Layer 4 of a small transformer language model trained on English Wikipedia (12 layers, counted from 0, width 128). Numbers have three digits each and are written without spaces.
A neuron's activation on a vector x is SiLU(gate . x) times (in . x), where the dot is the dot product.

Input weights of the MLP neurons that the questions are about. A number n stands for (n - 500) times 0.001.
n11 gate: 440479391432550484433621571605450443597320578472548597567493511620603450676630560609496500582681656364583390535562467635345404477507500497457615598531615543429426551257431527497602717579323665300309657374520531551646710575603423458355442676497665500547267472524534515483648572429659599592435329814575892661358396610445679361345612470660418455403675423596514532358342528317511493507660
n24 gate: 496421666621398473723289574354579525511608515442372442319481671482742582562532463566619656517457573620583439464772469395500580626539393350434596584639205646475666450614364579372585412664609240803596611365610475588713630307515587504655519688467515668549500563648317653511522579734545436563692685396441588191561663594360538672497573605594360638703410542363396568522475551630489538581527
n26 gate: 416644250350240359564330519534212482477493557586728511652508437713523500468496508405634518511393620481485651308504414403727496558556576439529149523625403378507256467529596515444500621353343326520779430568578511507678384375692444567566512589564511583631430389732504413689470470561321493592753346322504576543422511468393365854721402514474463515481400457466231318597408697355372604428606
n56 gate: 625520531493417400516525476702367444493317472476723562635460572507567434350433587538437500346654510459184396383650659732485542500644711585555532613591521507653222350618655544414447675450377393571309436527481282377557523527672469497439319426370382628755446587497520500442419517395610463664426567561371719572704558493409536563432452434370547408539652533733624461554419282632681648458654
n60 gate: 400407678847757531491746479611469678807477538467679733342328748729542496562504367317479695431496765307618584369565582484548742445500720488391628541363324570631604372564452669562620574753537632453428532459419557416409685588567561410394445344508281476389214521579520547707395678563449480896744576358517480388603557339577379374593422531774492512500674735446588508342476376492267500429290
n74 gate: 493590674516572589370475545520362402455416665567655689602635574503538634696411438380628415582467537473530616473450529560396532348283401561407372517457564287320377585421576407510401598480466408563530421297730389661607414460566497420493514535601224536485364558425734472463530321775507405445543619723490529624602483189370471700622660655399762547378434477531483441503520585467612432657549
n84 gate: 448419218447543529469443392306519559595484497490667558379579418666315465565460400410542483506557541452388423425670477693464516710639462493568465466493541536533531732343560356367530432697605435667520607240448378599440625336420653629631790511639417480535627556395467816395520668535372543524487640584458682375482453552379468587474500572599423602577389308250316514318312627534609451666693
n93 gate: 587388480523549445540648584473526387500414504301604391358459537334280699418730492698516625445420356672632630594531441411575775459404366631352614641462566578462619492381558512390363292515849453358500863394386348530449529603440547345545707238484512706663431456572417447589431723544618702568431542716596213459443299485515585720552461605827446270548354556302450476291688315523371489452369
n97 gate: 668492281670436418627469436683378609564333669321544483492496439420560351623663226416500439539443558200529439233475626488624504604996416197480417521382529417621428435492418406375691550569459479301777537216417496694736680443738587500392440612483462356392651297504616373459262508487582439508675586451517548395487467300287599530492575604305574612449660436398373371380058550554539816259478
n98 gate: 528406616550649615639650799635609489492583476227758393712642492452496383311527279372447319318574461341469434345496564760538519355504744477312425500356243436481520542380601578432732619585409564347543725500605425308680325535573567303245459300516448690670453339557622404429543594593430573532496403543589519537583492800711500447252436326433535516872609686544481320335519396668504329400475
n101 gate: 589421542552401504103268535610525364516355620359423420196732261535527333417440535458383700553407390576474720332591576523762406482222481354388392572437694384338519481414436481656544389403496596587481545271496583530412622306368344591460622614602496708311298539239658484628312560496540459577377552395535474496560341705496659387392500595390556462296575515566504382338784469496610584168448
n106 gate: 437543593539320634766581313379410493508514616449629361663531473422477507507331515597564418552295387386322536349504503449527629606606596690608531573727291419589504696475421432272561437306201755389575338522379522443514600637436555489531451428562504630620522619302560458721475605418538736571693478340769646488282755451225479485587570465540406434398551511712565595587641751580701419515546
n110 gate: 415637430402420588267361613570309450286390504510429472475269598712411290424691359535603747337619566371428411556573325618411530594810472543659484465568556543369313571387428336573551378654580437583714497514622441642523543712482378427601532464576472503524384390554517416424390627365301371351636517431472483489544455503558658586668479520493548694260610563606305421607312433421496423380253
n112 gate: 528213280538369606597353647601463549464325480574691399547459423295238536470744421472667523555363461442523817297454456225587641261542284504563599313500589322519350462683420389262432527210400672698428443780559543443547390553381418515565375688612755634390596488444523606662561611627492485579591534427560572292476515623753526305393390824581412349500435526453580376492489739473524541449565
n121 gate: 218578439458404440532297573572636659364657587400851643569191436558335467578384467605478583356419536264691514586610619543587353620320590380517585310416525428621580625440380479292612504482479662634689486582378532455630577384657525386325489666461410246452584573610559534518504430522608615391266521595631379500582525418504449694347500462703577443511405411500511740511398388585385730667406
n129 gate: 619340396593482583588259515489437350303539222419335412429364188261500688426511429399688393583601544341485591459676577559668275415429515390416458345543426584496631414670485630481532470417577641700428626530503757421606386366421297460431634500342314482529482624600514644588300536594573683399536417467651296477589580635536699345524704595566507537702373373358569656482641827445561358324458
n140 gate: 558379566584532504374366680397554183239473588512609402512405363475617554500653571508672341588580426516374621360337508402522477315628438359430225389609799563428338472617334540360224554584529269487504524529233582647698419532773332198500641496443450661528710421524615552606459464308440284571552464634730631651783467701395551517395566641451391418360726245638581415362403545626275472887358
n146 gate: 399626490510480403551591693497621457373467637266665545437753612709570518451379434678426497606365599607442459600531490367237461583374549467644461800594342503367242426692446554690570562574452493364476598583604503560532377473539380370521443447678507394221354629583487551599452547528507393574423530493496620514665384282480546641569569592486720551468490553507659504466307750643560675737687
n151 gate: 530643444616421486458527462459588745424521386277512158440539706655652466915405613368702674458540526339533518545441733422547585557528621350348514504354533386709636525621544368373369616383489429395471482608518489417514402558557362607481519465455455300244434633601622374434695632375500540572471474264690554293418456496577489386641462293611471641581783457610734627618405545507211446436430
n164 gate: 590534562564582406592431539550533601556482555365508218684480484276571532364477590430607233569417554361531614426435537308192478314471566222379467244511604659713351331557416435609319648413485422319617432756452496526482489606512732366613392285519301656696587508571567594454611523327685394563787799504532507423589784563599232377577438474515257265532637445610443512324394496542564511343375
n176 gate: 341561667515411227439383563650631704445335512377369423624452376305732453387270609352445560583425764435420526223385646695431409478718721463453504254410374390541699560353662545411590523669515678536714628392380492392471496462363577584536476583768465511444455648378404452333405288555408609281433331238418444508512454493364551433504527375573285416567285438442146520675443616481552522531645
n183 gate: 670249435622573473760636431500401375504438690554741443417526579420463251367655576453529503614588450468575342342557568393777309428488475534622619410514300449472569657641345549489640687500521395597609521611463464685503311388353622489437355441486742582427415587486476760617659436402381517544514588677767399673410521479574333639626608521461398396751574527642292578614489623273430479704534
n203 gate: 310663459446433466546566796588657592357472339471661507537376312369756538482276634474335407528367621456467507378606413401426458581393448493301479574385221402489519640496424598467536681460548507665554489555469416382411424543579691643511718428628429394699391354401592337569380605463420536481148396536421621303665763443427559285469437338617746460644370637616262618434641522627595662358596
n216 gate: 606472528215597549354589570440397391401477520472624468577699571569574783408606671390492348515453444492301535395556511580615638585582423458458348661465528650010512293480421843347422407792412330471437299649394508523534277567467404272667392803412427662323626373411554521460544642431571594418575622492697309517383679269682584767527468404428689528720290512622559554245437476417533554557311
n264 gate: 516781248720556449332553472691537409532567599367525410460438488690664372701588650188297485390443504390535377418597637387695697504739484612582518621856594537621516230312335700406435547511597594480481443547530512496402309527768484426407399480640445500342535294470624463430450423405399500552492817577420371353349639695565619540322528347484335484367777455758492617411439469261569369437635
n304 gate: 627286474582699400821771144478434415511518474419312581314608638571568425479385530500402311624655537658580496644526451379356461613480600722399545434406349525543459453569616594482471600431577437588432583592503515543562268597474342412339397489372326690442384253504344663558700453470500414474590374522556753365596445380311308677566252320482493317515373303754486352449623552540424376493446
n313 gate: 287632202548470586348322352504373722610566422423381515550669660516398426493335617570500377694541508561496436227649376405366708769418434379369268676662577559507197657447387594704597238496492488604545556396323576507354518489394351386592584619466543493288534504330500460466322406617671702621436316364559578709608629445644496629573562518206594668413526540465662369473474477500742529749424
n11 in: 383690541464516605362493479442433582497461562429616290596732277613590434455254421627507539452261676663728553531392645581417552428329394640468715446643442387595472451530540553711467473457557384581447493442702456586680357470566544655718570493483630523550307562490323578513376367514345487545579513617514365578525497422493490441371333286615470335584650571352600808399367657570539565552486
n24 in: 640516552442565256621608580618515649500425532638580476580732422376694456553473396540601412714508374468340485350422725743450410379504329217717522551659539624580744550577496337559573540399410663734662481650180339423665570365306681708578578524516603258584659476546568359465753531307578627508392531519452427384224754265442489476470834436417550504500395530372260618520651440500582617488686
n26 in: 382504637578348318541646615463517412571140519277586380511504466229549616228600778748377532490493347456366604570311448395294594595551533451257490430421522364553552361464514471489653625392747511652332403584434580621612631672377588453656485277373504388512414519539461354601482637299546489426443446630519596650859348356450569537465500510518464642455586619563486477620579677721545402611523
n56 in: 435574410417356627512361515500473438394340728593527521572448489384292453466458428460449372297483564439239727421816574702504374548534489534446436593318607456524384483402609500514379611437312364493521451389443394465507651563507664468422478331528274681637318540414448763282299370420696545728503598743493617575671426575426402394446461541610451330529504449601717559285377403525662654565724
n60 in: 473654558771614607387637395450649614747474671195700496554295660392453598755489349473340756511504607378383560611298417481593777548521500445377482599354435711629674396646470523638582469470394692297455582347410557392418590339539351405552262315451465540509417593728463403606511477399591504621657601560605489400564511522447366606449508412812553393563583701376552417341538261349322683295444
n74 in: 461538592490709480349570621469430412464427354339634605560368474312654443666366408617482347660469521500490479528465676538241407362553330480344583524596479307273504629308517538542408451483403549318401476553662406609445260336589399490315489583497324383799459489584524379272472466735395319518456298538539642507569438339503616482623616557350723462453476520646455370618572563369821490500562
n84 in: 413620282601458614651300226428531271544548566468450665369383410467489533609387238438797605557310529540625518536421374446313483659469573658660466396500378380590569563458567553352322612641557280769584707460432182573440598384324676532616545633500634555379609555493431802436411564686306591529479489486291503474526525607365626607418594524504451507411242435383518470678433518464478562373485
n93 in: 603537672397595649560766531519665646647464585406488677565607346542670515500122435401346485581518474708440504489323575707452252678561477525557554455493281378566274720589667489455585553630425527508721496523311387463654429600604549496461661632357820406551366254587522564631340459335429500519349411548458694377622339601429593473461724417240533624617370413450381477586474546407551511297800
n97 in: 417548477547356270449331561463440410351276689541444426654398508289504572553511519598568413528307574373312460496385535537476465665656477486465532343420634155453485536547540427216529418526404654318613624381479504590555388292649623396457384504589312418521544606518759520445415419545620242246384434596424641359360341518349419469504676593608548392554632290383635373360130414577504789394442
n98 in: 504442313546530581643621705674339607597515520512786528496363496344290331432589464704540512337314795532735372690343466524454587500292536602496481512725350745366332415546652353211446793275677607500473543405463598673361526752371516441529484414453420799411554488523500591223746442384586269383658562500516546517541614648519489557429333591488535555406726662496558374234496631430308451568351
n101 in: 556485612453489389504446451434430471485521571533480437381391273653726556518576575437455564479374415385588576518228546265473507500373302366630667360406559363539463622153903551604511470554478318565460384696500511665438365496353448694458634416621429249325362470514479484661482482609393414410468504558594479570462240493758524364647363405419337404181471563309391321409420296263557366556531
n106 in: 583384335528353427226511308603385524438384529592337646255537723543635358595598547406584372670490401603500455211479419401549500394618601595551581415430397317552637694343503605482604614580355411641378559739513525666447319179464514578223666625518478534472497637575613620402521465514482372308368396532442335433541440787398460504429543527507420613452486646608388533542517292377357408385310
n110 in: 409623360301436507339522737309467497300420670313363594584478373496500457414738356331596716529527503298466425702396309503493493573709423510520487476510666669443578486384507288660476486476648486572588602420631569520594738704628382307482561521542349580551558359634520244503390719295558405394571544459482463587598552393425549528460577566493708521403603586556381378476442402466399257338329
n112 in: 539435422447314518544272642554379575373326394751611380512484431371314464518636547351524523587409311318473686306504331177541817411413309607441544492394708415579382579489523458380553554216508656673515632488467500387493682470346543565612388488512668567744477543496399496592485629760379538417757848550551695233456373619557526306526372796408344342416367445421572320626549543385600478453605
n121 in: 716591622542503483694328377400493424420456659546367475666627366464846453473462518767460607477510447575394479482493470804391388592695500595611450557758578401435533431734595524607344396577581453344510646389806373535315410601445521450404456353401543599564482522394490384454356468221585392493698472437297697522548440541314770289561418452507423461438472374587566423578608522289570384421459
n129 in: 802409468569592547512444659695416315438700500358519323306328459377384522544552450324598417427507394489673423475631493595481405401450633381473308621462500453624525369639490458493452529458571539448503531411493624455566537326540219436356703452387256306476420399541606620511525668554385639439587524753602631344600560394493463536571715459461332709603458371117552361380476704549540449208467
n140 in: 401426458434438390243277715500436420252287596628617553481611539446600342615611611611492452299363496462470452443549385279528406438638515504253493587585443612555477412796537700538511318474421375551286323474372699610725425452577353399724465554466508703317441515398675413623448578504551397446599493459608745662650481786526683658740610514598285361582571471546330481466530629325574623745642
n146 in: 546410186467544582676432806549396584138620542485739432677496587435776388598459438323674625443526496405455664363322511266089496416618688631439478413634500446551288430615620410530511614634447248686537381527403436463359457563492595406512638637508404591500433739537386672399451466504370567430500537440419548369452417737466572469511531464538466462461425358573303500342175649613512817500417
n151 in: 462423417591475532733516511526450619462450599381544627568630543447252489365713447640592496371405634433470427653630468426464724579532545489681511466449500578634546365419426445834442500485530530547551471440574307580444760416561324344205430569567587274353618485450410642397470574553349817344522226729336475641531389475493713722550602518526540779304445404416291442611401541507840360447281
n164 in: 456453364481428370276483540441639347808621572488395551576221665303621452594484396340633535533353323690398605452307631425517455333483632542489522239360520572458299488419372706337450504543213544838434283714294543696393284349358401480525389777338456443598508432634576629340520492327442377383566543301355481653628626754691481427432508644390582547610753640400399614504570432437471230640570
n176 in: 606568402311453527404517418350688746463461434625465508615713555287446545593579492201529178451290540403512500565697719540586323551652561411677443237528536492437652748361241230601496577317605410584354349642596556465319234306496617319651399546548508597605560290582508551860464552360487461628385611704347508466373713551448696421404427574698353379383384221738520441380424561448667477508525
n183 in: 458334304427586552580488287511465536358625462586500619474504547477366367408463292576832525773346258175411548519563450352579596575488466525581489507731560578522345500467651504620511747247400575593573540511429563373576468478336567619671430723303696536197493462435655610718408540587438555435383522522458460617239548364298351703709602300589298433531445364413405307541515613408400683492434
n203 in: 185481194446382541688786424516649618254492232531706575452525463464472604384515684345387282618350637567438423338445541633396628413517273685564496638461284391466516393612531570488600381512641266586615465567593590358354296681279720484610435634571385413500574144538454334570395407476520623580542523477576557199475723617477261290590496421567515555748481421540334801504628409445561508680422
n216 in: 565389534248518454615583408601390438323723309564528080485492402508569362468349580420531241771456268643411611410436461545412436727609280583618468489474380600584611544526500544492734417312605440418456507417372328493696405393465665530594387798485386601585633309583420583623407385229469368450716452522684427559327571439537639496607553658395474444515463500679570411452411659455275702355598
n264 in: 285656260546420328238538562579497462518621628342446342482527425789496415569656646241419454358408478280596429247561568367515394580581442507322558637659446617448544598288355486464598601638608569508313479460565604535406341394563417618463283407719496393476457353399740394425486450434466423573504757657382420564508765607493527478445533431475514554530656624764673567396532500404686431478730
n304 in: 731268469782567482570451531701581336567515366558459519230252496379366441507269570351382515533659446454504299531473471700398448574566707500449558461564677511421386376508413473531594787481684504504398421473369523451410358754480573473588163504431679600652337370575485667680416397225528266390508557282555388374673504526462419314474247600592443381572595349783610305209694395569464485422561
n313 in: 582235738554507300479519549309399415281609582478677511474384512664545485542601552470834468331403489603547540577511601628640496306615675433640559544439544300436765414395467424367611751377529607469360342397566613679640531662492684507573664306320519405546590609589514485475689533332439536680586619522605329323377482588438751364678374599698413265580514560496428584402623392475336394369623

Each question shows a token from some text and the vector x that enters the MLP there. A number n stands for (n - 500) times 0.0077.

",": 453468517538578628408453599404415546573673548570534328509574546597655541587539417453452445512517561494593544778550519571726443543732492403565519507468521521549546430562571333576443501564486429478465501457372547421582513469314664394322377527517542596692636673446534440564429530549551483399544454559545491439451568332512413378624498514499497561512426581522438524600423640466421447461540
The most active neuron and its activation: n24, at about 0.59

"i": 416560533627511631386484567530477450463489664558518415496512590512542551461539448461428259425586459657433578559460660506631484513583558510626468474332519510533410513551499369479422668504455315364483397378458485568382635545446521442511476422459513400599656505335520532643435479603701592345534480451454464397375435615484628450596577407550290556343467600501470460615472497568474317550428
The most active neuron and its activation: n106, at about 0.35

" and": 469513532424583541461475562507554511532502535609555310480507562527564520510594429430420476499499522581415455463360586539649437545518572338533490559304504495641480541525611415463516458576438439417446543445329507411487503415279579467372412360512583692694591540390411590504419534549517623355558375448462471382598615373472574446689514450520410518427436452518440504548471644441423635458490
The most active neuron and its activation: n176, at about 0.92

" (": 414383425442560450386493597501457506576603573551566411408616638585548624587605418513468424519528474494584467609501533470568431543637366407469493497427754470481579483672517506411485486489441454442496406451554421552458510475358642415311439387457544549668506485504615536633461521726675513497508412532368467519540525467501504440511453483507397598419494564504382682547560700641428381547499
Which neuron lights up most? n304

"===\n": 387474573440645496429591598497574525558738518579561385393598559537599517539491410515459470537553508596390532531452397483600409612662464513503534619436697533648481713570525504382517607463444432415501495451548445751594483466374533382408448363439544605682560525438666545464472500671480628412591445545483473493542575503556557374571550440464515530429427526541410523563555633373373596572412
Which three neurons fire most, strongest first? n74, n140, n106

" |": 396538528555543472348424560410527508569478641480527421409530520530558586519504372431474385436552373578423470622505545503592490580584468563499506374544594402536489523558545473544523570481500529408575507459452437538538612488383631367370396485466581513632551406535514562489451562629579617478490400492477479400567589476638518500784506463527454545379472501514479551447456621443395491622404
Which neuron lights up most? n97

"19": 418430512566678505442471568583447322543584568576535423485595649614447422647483537447458467664704380563399460807607577394585475523466482545461540564279493437494523619519567405554581590584475460501563535440676438560545531627299459402399426516468607442593579471564434339560409513613697548356560374442389469355448609472514426409537439481559579504401335578611438537546546653321480407485584
Which neuron lights up most? n304

" was": 367419556445570567435406580465499455559582575575681424446475616574539485668572419547442431501599548625399369714460544405503516571507388570585493581526657433525416493544557322406350644404537465501388459438466505344589479443322696459297423361525608632644593665506476558486439493564564667448610489519455450468466607454678514459556569483578461602391524561571460533521493721572423578402439
Which neuron lights up most? n112

"ee": 442465501497506477407498544557408405389627561545582285494595675584392692539656440511424457562413445687621489696476618469554460513505441490607458457374498487559421538576517426491557574563413460506463392381631413374508683501378598461515412438452499525615572593541470448350470342627642623320452502401488541390389348532432407400600580401576517517332496608576457586642475536561485387695612
Which neuron lights up most? n304

"ck": 314569457487459620300482553457480389551475625528591416607556596512639601532415473490461460537525398604529492739547564462609405541566374555642371470421652542570409500617515385412558557506482298268384454501659445521445627499315543514424442439550549487638453493504463657485501447637598582386677440455494448446494504505653544392528563511676429587350486574457544530438624491515474362479462
Which two neurons fire most, strongest first? n183, n24

"ilities": 405440467514568518433486652423542436463327645642520406468486562499422377519429462444477404550493519643453455556459561545558435577548567478635506713411623564518416559662488298606516709449455442434383509447463361333444694465304662457465426354442611493625565502467271338415517413624500511492518552452396449370624440441591384523566592447548451607513436520591503526410519640343494405551513
Which three neurons fire most, strongest first? n56, n101, n97

" Cy": 404505406395512468326252559528225396517589594643679457370629470453453471494434552429457577388600585509706463718566467455562433449683500458652531368431477535410546429593482552610580636439388410562326472490565519395434652437504567468453482344425493553633592452625421510441485536599620577403489255535501463282668406456549382446496501528527499457364453499558426580503490560618441486708501
Which neuron lights up most? n93

"ur": 361548523463518484467529513511397406355478505580694344495616575460494487586432468549408613494442564627588515729417534414619431530421410637652560455489533514489489491498480487487623572495491441448465677396351512577548614637462510478354437404553551397579493306432450414517349473590753477355543494564315496389584323411593304507540694420564340480473530515437450545602597465590405464613423
Which neuron lights up most? n93

"its": 457515593608546510492472657417550380478472692621539495604483516422572421478440488487399475536366533542528404637445634461600439655566546594631551662524562525578457585579515328548548743446381480539423446425476363378510537518322549463401428339474604342600609528483416379619355449570518502437552459502467422433715565498351351524614564342575400565489450499480470465454537646476497457502427
Which neuron lights up most? n183

" process": 344375385470653661465536555433597513443459584653557499540655591621540385518459383355430563576564512551332402505424520492581427501697611498725470596461515523588347401573555443519456546511489421553312581437576391433482744448322505405459461400490535404590525450498382436466525406575559686568506525576431452525647456474674409328533528494607463520491464501587496544396594674456492427651516
Which three neurons fire most, strongest first? n56, n146, n97

"28": 439457474585655533524450514524304493447651591528634384416658576547447502565566456473379487682641397653537383795599600479509403541607545467577502538366531462478425543549654465425543554502545426489488634463677467573526559563339534347434410453444570434610608403484519502653543433623588511481607450546243511333556525373372429510495558477638527517459410566614467455416482512328518473594519
The most active neuron and its activation: n304, at about 2.1

"BR": 416520376437610448321227504587405460435517616586584529373574553524537543519515402475423387542549486610351443623562382328658487510614722383411568607510501508441430596515496404517474667516334445582517446460564407526445681457292627373544429446380563521632466332531522420460591589558622599499582446441416488413594495499587594421579531439581425565346495577506476652549564562536474394543491
Which two neurons fire most, strongest first? n110, n313

".\n\n": 403540570513582552424526519532616447534568550618587388358570611561602494578488483462471481495599628526330538530422458473581456618740401451535527527440714543584533686532531514466484526483388422574525553461553428710627521473381473392444407343460573631692565454519627433490461564682474626407646423529453473407589530511544587431559525476478528578438468494528452459501544713324369537603385
Which three neurons fire most, strongest first? n140, n110, n74

";": 441482513498537607395452597445496536496602632529502435523534582607551606583488377359451531419518411597528498556589472600652498643692485533462504326531578482528504570593604428554518542477521426401528549489451471553515683469359591459384382502455654667678601482475548555512561546552574648391548468575459436416670583429643535558703479497546506571418467486520457637471474581437437597508479
Which neuron lights up most? n110

"an": 451528585447479580289436539503498359402571571575579452441697596583517516482567384457474494503392401667381551718489714526532449561530478626569545600390528552551499478514520644303503586671527399514426326483545506483521707449381485471432454446527415473638623453378478614584336542664675525349545569582491528462587448597560534545535578452659420517210480526560483504537524567451408399580559
Which neuron lights up most? n140

" Japan": 483532410502557499443434479467417454511602616613557448364618541613473450509548442463407358595524510617381464825531467428502461524586589525748501603354533573517425556569539450502351639498403488573457514449584487401402711459372495401491448333437561441637653546603427475553437526690587643304547412537469465433473514536463619478656635513472472561304461516603427558612510554458476317572490
Which three neurons fire most, strongest first? n110, n84, n97

".": 368551497574540442505427492584515440453578696458499254460641505689599571455337456385484499502484469662553432831468536413600481553848423404508497606409571598509571646482545435568387443587511492449545550485508562498605545557287539420454396432534640399613497571351620505514362501634640578398489449514518464399448427418566519417514569416588440508408414493529393528525617589428400566596462
The most active neuron and its activation: n98, at about 0.63

"In": 436427494466590383269420558550513465515578474553548551491788548546525540491549489472438459569463498495474404762576553503599432492586507706561542547365678394540573564588506539626510638439436440560471535421447523517644562413360564520421385420370587440554675429440647737477467352555467506329455285510383467436564566475634450355526628513564396574281455527607461550368592630454443360407473
Which neuron lights up most? n60

"uring": 431542451493502595462446532503451387425591528626544391560578537462412463432488418458352464579392407585578483715462552475587441565560447431627473616251558444514469563595444590525614636458420448393508492531437433472447627497238638453428444374552600505626546428682415506481416509585477516399454569606474401406558582484441349404628494435504442585359454644558480624504512660407518362528293
The most active neuron and its activation: n140, at about 0.46

" Ch": 374385512656531454306394531499285464498601545531556349457660591507583488466480596485404377455516478552394500706490489618553429479532510413706455540327550532619460453524594572562529548371436416604327539471619490602452525493389532485435479498419465497691539475487398475523380536552521571481284429668395336480525496430688424441512642478525474488282410509524498642467582560479406480498424
Which two neurons fire most, strongest first? n101, n56

"ing": 350531445518446604402477643466494426438430553629553374521562544504438595463414432536442554545453359607475459718485574444578478591585397419549381632085490536472379571604440336457571590612435421371459440497493447518593520468313629533490446431504587458603634403542439619475454510643578497292422553474503496347686507460461284433618530425552412548296365514516410522464485636509544433596385
The most active neuron and its activation: n203, at about 0.59

"-": 393405511473474638434419470540371533561739663612533369346645498437534518522543486437439354495496509581443474495521560430565472705707414430342537634489669339530523356595524561487575489474446491395501337449482424621477630485337540476430412436453518489647544560611516460527560516634599553415384346647481476415514447371488457416512600457493470550342448542383400577487521510423355437410465
Which neuron lights up most? n97

"ed": 320481518636472588477558629480412438468612609681600372394563561403647472522379432581401542506496339600500373677482572403605449492641488500537458657490528485511491585620442558399523539561516411360536281405464421428502461427288653482432478477545643492616592464409375501544455439594528616409618543539498494481620521515397478455551524404647383527309452528523504475368448616436475340635422
The most active neuron and its activation: n140, at about 0.65

"F": 334467498457562490303332519449257478471486567537582335540567639522497566412542399444404213665495448620476506491529481425614496517625574457542519517439606490566489461454500371501566600541384557362439507468631438557426584579382535474549446508384695460593506353491449566467463558587540471331605442565408449483549512506544583451578566385565337588339385645528462568493577487474452348538378
Which neuron lights up most? n110

" n": 425545570506514424309444649335494543463617499506523436558559424582367590508325420429404520560669545497582534632421607439597466470519535534714436615372448479521479412506573531328478519421476530514427381441571518559442461579443493446324474409488613406695651584579565693421532537598604486406672426568494433300539491491498575425459572414549535545257314394544370536573407580681406425442470
Which three neurons fire most, strongest first? n183, n129, n151

"s": 417556498622529551493390718440443554485477645613540407476513482450587491535525423418468419609421541604534413499496602485558408573622445554618447623356528528496546509649489339369574663556502399321458499427598483542440618435251469477500507426444545356567672546488455408499478455681547390373432450526442466518596353549409424549541497477659387600298412426497457493529516648546488440542539
Which three neurons fire most, strongest first? n97, n84, n176

"eb": 401496611529414493342376475548329468430515683535603363572677595572579387573399499477446317492422405592534527755392598350526441477565392484613411510318534527499527534512406311464540473503455400207426430471660542462499754446333501464460464533399566647626580403526409567593332478537529527356462501430440460399524580442646527431524477490569435509356410574272618575423664596438467382568479
Which neuron lights up most? n101

"B": 369499441555407432319252577495314488492565665513593352461565654468606495488521424378429269621472407595590492497479545385556502481686591490573486602408617553563449478577486279507471608608282393366419533429619496543452622543383534505515414546401590533642541374631530521555410590548550614372651427573443399491594599432659572389494463480561419551378401558410477556448575542476461482535407
Which three neurons fire most, strongest first? n164, n112, n110

"E": 290489479480560455341254528569257560450611649516663421389653616639495532509542334458407276533514366559587449648506486447611555530648614475519577533533551490496473443536476462533588567452429444464421499502685457602407551502455591414498448392374535541566548430428599573437527459580593565356513398488368453409461520569673555267533545456501348540397449610371500487506517592594491343539465
Which neuron lights up most? n313

" cont": 478286504427595506302404645486522427534540514556525461615623660481447428482586428471373584367557482537392325621505544342570505446665534338669560401568488429649459377547554409499386482427505448487408614403585532394499558479396608503394522354556624428626525428557455436416537477657634568489461406629378479470630642418463292297463624369475487528453319475586454429511479529509461356659518
Which neuron lights up most? n216

"se": 376687551522475390576431543526381594433643643681655293526568605561422605554516427504396410516538425570649499716486577516636417646473424520686506472434525477505423533530611416502508517499535386385518372374599492491360622553423393443330528434396524409547553453606512434445492384588619580418271522328633516338568496572633409365551495457590395528476491472609487565508537572582540431546366
Which neuron lights up most? n151

"ty": 414441404484562497485413569506401472510514623538579265509647455540412508580338434465352516516587320685498364629492656588506384489522437501551489466266486505507498410541432388460631598494530366379449380508731509372362695476265493470413456358446508444558627416586501441506400469572505613379440455443532474310480435486576325329546563576706509511383419499459449426523540608497500425531516
Which two neurons fire most, strongest first? n140, n264

"5": 411468631482604424356504506507276502521478628515586366422556505576375541567553441350465502615595404622502478499556656456562406528694462497609508487430611566474482525614608496483568537403460433504494563420618375480476526578353543372458410432407583447601617538541510610627523429572549628376447491540373499335448551399373542466518468467625443608420382623589500520463348511469464502540392
Which neuron lights up most? n216

" be": 395478606445503453350471564402580559521492553558604348448543685598488515578514431477482495528520665630461414590449607397506487564562448481658508566403610394643468509598563483461391637392542443504308510423578460534486406489279442419281453502470588577669431637411494440420440361519615633350483399545443453442611659525553413447513612523498382621354476558529391530481499577641488629475450
Which two neurons fire most, strongest first? n151, n146

" on": 432424607636554598455537586420486484373606436656612458527652586615538548490508468401463546562508396588559418613478574511562417549517525422376568473562556414557468461574550454511492514505380397518496510392372487440500531427354617462333378380440587392638609403513529573463454508601551545482539307408478451468447589516443388406604471439581477550216508605466337614472571623387485599549494
The most active neuron and its activation: n110, at about 0.27